Layer 4 of a small transformer language model trained on English Wikipedia (10 layers, counted from 0, width 64).
A neuron's activation on a vector x is GELU(weights . x + bias), where the dot is the dot product.

Input weights of the MLP neurons that the questions are about. A number n stands for n times 0.016.
n2 (bias -0.118): 30 -19 4 -9 -30 5 20 0 -25 23 -46 -5 -13 11 -30 49 19 11 -18 45 -50 -5 -12 -30 22 -33 64 -19 46 -24 -17 10 4 -26 1 -29 -6 22 6 4 -45 -9 25 -20 0 37 68 40 -9 -83 14 32 17 -33 32 -2 17 -9 24 -26 -9 66 -12 -29
n3 (bias -0.068): 42 1 -10 -26 -9 -3 0 -35 17 55 -15 -7 -53 -2 2 -8 -26 -6 -52 -3 7 -4 32 -17 20 11 -6 4 -46 -41 -17 4 -63 -21 -3 -39 -14 31 52 -1 -45 -1 1 -24 15 22 -17 37 29 5 0 -21 -5 19 5 6 -5 28 13 36 12 26 19 65
n13 (bias -0.090): -17 13 30 -35 -43 -39 -19 -11 -2 -5 38 -6 -6 -1 36 58 -9 4 -22 19 -26 36 -4 14 25 11 -4 27 -4 -16 55 -32 -2 79 25 -16 -41 6 -70 -9 -23 -26 -11 10 -14 0 7 12 5 30 -19 -15 -15 31 -10 -5 45 -6 1 -32 -4 17 -31 -9
n68 (bias -0.056): -58 -24 60 23 18 -14 -55 -8 6 -7 23 -1 -6 27 19 -27 -26 5 -38 -7 12 6 -16 1 -28 31 -6 4 9 -45 -5 -29 9 8 23 13 45 -4 71 53 -49 -12 74 16 29 44 -13 -5 18 -28 14 12 -17 -63 -12 -56 23 11 -3 -62 49 -41 51 -25
n69 (bias 0.006): -10 -12 -31 21 -5 -29 -15 37 3 -18 -27 -17 -52 16 -7 -55 43 -56 -42 23 -22 11 19 29 14 -10 32 29 -50 37 -17 31 48 13 -7 2 21 -32 -1 3 -46 14 27 38 -1 -2 9 2 -14 40 -13 37 -46 -22 26 -35 -19 48 15 6 10 -15 -1 14
n71 (bias -0.071): 36 -17 15 -16 -60 -12 -9 28 45 -3 20 -16 -20 12 43 11 -33 3 17 27 -42 -41 -3 -24 -24 -9 46 7 -29 11 18 -18 -17 9 33 -20 -30 -7 -27 -17 1 45 -50 9 -46 9 21 -40 67 23 13 12 24 3 1 27 -19 3 -19 -13 37 -16 -15 4
n104 (bias -0.074): -5 -22 8 13 42 -30 -4 -24 -31 36 38 -8 -45 -5 -5 41 -24 -14 -13 38 28 5 18 35 -24 22 48 74 25 25 14 27 -46 -19 -22 -2 -54 -40 4 -40 3 -11 -11 -7 18 37 -37 -12 11 -12 -34 9 11 -33 17 -34 18 -11 8 15 0 -11 -2 -3
n114 (bias 0.021): 35 0 -13 19 -53 -3 16 -34 -8 -20 23 24 -30 -12 36 -30 -14 -9 18 -29 24 11 43 -1 5 -26 12 35 17 11 -1 32 6 17 -10 3 39 -4 18 -58 -17 -7 -31 -10 6 -3 42 -12 -18 25 -6 -12 46 -33 -22 67 -26 -3 -18 -22 4 -41 -9 20
n123 (bias -0.050): 15 -21 -39 15 -24 -43 -11 -62 28 5 -10 12 1 39 -22 -5 -8 -18 24 -33 8 -37 -31 -18 -24 16 17 41 -27 1 -47 -22 8 12 21 33 -3 3 -2 -24 -30 16 -67 46 34 63 29 -30 -10 38 4 -26 58 -24 43 -11 29 24 22 26 5 -27 1 26
n138 (bias 0.018): -40 -4 -21 -2 17 -23 -17 -11 -1 33 -5 -11 37 24 -19 -6 57 -27 -3 -2 -22 2 -5 19 -8 26 -17 29 -28 1 30 29 -55 -21 10 21 -6 -19 -16 11 -9 30 15 -20 -31 27 -4 23 2 -3 18 -14 7 -6 -84 22 -2 36 41 -5 4 15 -21 -44
n150 (bias -0.057): 35 -29 39 17 -5 -35 16 -7 26 30 -26 -52 -42 12 2 -59 11 -15 25 12 -41 -15 -1 -5 -61 59 -6 7 35 -46 -30 -29 8 5 16 -12 -1 -39 12 5 -2 -16 25 21 -25 37 26 42 28 57 33 -46 -6 52 26 -22 -12 -7 55 -8 -15 -30 42 -10
n190 (bias -0.049): 54 -54 11 3 -30 -26 -8 15 -11 17 24 36 20 -48 -7 10 3 -9 -27 13 -18 -35 14 -13 7 7 4 22 6 65 -14 5 -48 -6 8 -33 54 29 -19 45 -11 -14 -58 -32 6 5 -3 -39 10 12 33 -36 42 12 50 3 -22 -9 42 -17 -16 -3 43 -8
n225 (bias -0.038): -7 21 22 32 -19 41 -17 21 44 -33 -17 22 -50 6 0 -4 -27 18 -26 -44 22 16 17 8 21 -15 1 -6 40 6 27 13 -31 -11 0 -4 23 -34 12 -2 16 16 24 7 -3 -7 31 -8 -13 -65 -14 -23 15 6 -2 8 -26 44 15 4 36 -40 -1 1
n241 (bias -0.110): -1 75 24 -30 -14 8 -22 37 -33 39 -9 12 30 -30 -1 10 4 37 -46 -21 -22 0 -14 -20 34 8 -7 -32 44 2 -28 -2 -31 -2 -37 3 9 2 36 31 -11 -94 0 19 -11 -55 -6 44 45 -16 -35 8 21 0 33 66 -45 -17 33 -3 8 4 -12 12
n249 (bias -0.053): 16 14 -2 11 4 -14 -61 -16 31 19 12 1 15 -4 7 -5 -26 19 -47 -24 2 -29 -1 -3 -9 11 -15 0 15 2 -32 -62 -21 19 -2 -15 18 18 -10 80 -20 -10 51 -30 -1 -14 26 24 19 22 24 6 11 -1 -11 -34 -45 -41 15 43 -6 -2 11 52

Each question shows a token from some text and the vector x that enters the MLP there. A number n stands for n times 0.034.

"anc": 25 7 27 14 16 41 23 -14 13 -40 -27 -26 6 40 40 17 -28 -18 14 -2 2 -9 45 29 39 -6 -11 -62 0 15 -31 0 17 -20 -3 0 9 20 -7 -24 -4 7 -48 -3 6 -3 -17 27 2 -21 4 -18 3 -16 -21 -32 31 -12 -24 31 30 -27 10 -10
The neuron with the highest activation: n225

"te": 1 -13 4 19 37 24 27 6 6 -58 -8 -33 16 23 69 18 -9 29 11 -10 -21 -20 -8 37 12 -9 4 -39 12 15 -35 12 1 9 -5 10 -26 30 -17 -30 26 8 -25 -18 -21 -17 -31 13 3 10 14 -34 2 -27 -20 -30 19 -11 4 21 55 -10 -10 8
The neuron with the highest activation: n71

" |": 4 -19 11 37 13 13 -7 56 -18 -19 -43 -24 1 18 47 29 -20 3 -19 -16 -3 -29 17 5 1 5 -2 -50 17 34 -33 33 17 -12 2 27 3 26 -5 2 10 -17 -21 2 14 -10 -26 33 -2 -8 14 -13 -39 -21 -26 -32 41 12 -25 20 16 -18 5 -18
The neuron with the highest activation: n68

"0": -5 -5 -18 39 1 17 15 -3 -2 -18 -26 -11 10 37 49 28 3 8 13 -3 0 1 21 25 20 -3 -45 -36 4 12 -30 7 -5 -6 -21 55 -1 6 -15 -32 -4 -28 -15 -20 -21 -14 4 35 -24 20 20 -19 -27 -37 -20 -27 67 -2 5 44 37 -20 15 -18
Which three neurons fire most, strongest first? n138, n123, n114

"el": 15 -4 10 8 60 23 21 31 -21 -39 -2 -32 26 12 34 -22 -6 -19 8 20 11 0 15 31 15 -13 8 -36 -19 28 -30 16 2 15 -27 23 -46 7 -10 -4 23 -16 -31 -9 18 -33 -15 32 -10 5 24 -11 -30 -17 -29 -15 34 -5 -15 35 31 -25 -28 -10
Which neuron fires most, and how strongly? n69, at about 1.4

"ors": 17 -11 31 11 44 25 19 21 3 -17 -38 -15 15 5 33 -6 -5 -1 12 2 -1 -35 23 23 22 -19 -20 -57 9 21 -28 27 13 -12 -10 15 -28 19 -14 -25 9 -37 -27 16 21 -21 -13 40 -4 -1 -14 -52 -3 -5 -5 -12 49 -23 18 11 38 -17 -11 -15
Which neuron fires most, and how strongly? n241, at about 2.2

"|": 11 -22 14 29 12 13 -17 57 -16 -18 -17 -6 1 8 64 22 -43 -7 -21 16 1 -51 -1 25 1 -10 -15 -53 2 27 -10 37 2 -14 0 17 17 39 -7 -3 -3 -24 -9 -6 25 -4 -14 29 -2 -13 9 -13 -16 -13 -39 -29 31 17 -18 20 5 -18 12 -25
The neuron with the highest activation: n68

",": -4 -14 -7 33 15 16 12 42 17 -14 -29 -44 23 20 61 -4 -22 -12 3 -24 -4 -12 27 12 16 7 -19 -44 -1 41 -46 -3 1 8 -14 17 -14 27 -11 -29 13 -24 -47 9 9 8 2 5 -26 -5 47 -21 -14 -10 -26 -28 31 5 2 26 20 -5 5 8
Which neuron fires most, and how strongly? n123, at about 1.9

"es": 14 -18 19 20 27 14 6 24 5 -18 -14 -37 14 23 48 18 -25 -28 12 -12 -6 -22 15 17 11 1 -25 -27 28 28 -62 22 9 -3 0 40 -28 24 -14 -23 6 -49 -34 -12 7 -19 -22 14 5 5 37 -37 -24 7 -17 -2 28 -24 16 25 20 -14 14 0
The neuron with the highest activation: n150

"=": -9 -36 13 24 22 3 10 40 -7 -14 -22 -18 9 -12 55 25 -11 -16 -10 -3 11 -63 21 -6 7 -14 -23 -46 6 30 -34 1 9 15 -4 8 17 43 -42 -18 11 -7 -20 -5 20 -7 9 29 -43 13 10 -20 -38 4 -31 -9 35 10 -3 28 39 -10 12 6
The neuron with the highest activation: n190

"é": 26 8 9 26 42 15 5 21 -39 -41 3 2 14 -7 60 -10 4 -21 -1 15 -10 -1 22 3 27 -37 -3 -18 4 27 -42 0 18 -10 -25 24 -19 45 -28 -9 12 22 -40 -9 -1 -6 -20 36 -13 -6 1 -43 -17 -16 -17 -17 34 3 19 11 38 -18 -16 -34
Which three neurons fire most, strongest first? n69, n114, n190

"s": 0 -7 37 25 28 -1 25 27 -2 -22 -23 -19 19 35 28 15 -5 -29 32 -5 0 -46 11 11 16 0 -7 -35 12 29 -52 12 3 -21 4 38 -25 10 -14 -33 13 -32 -33 -16 9 -14 -11 26 -26 1 22 -33 -34 -6 -28 -4 39 -16 36 32 32 -15 -9 -3
Which neuron fires most, and how strongly? n150, at about 1.3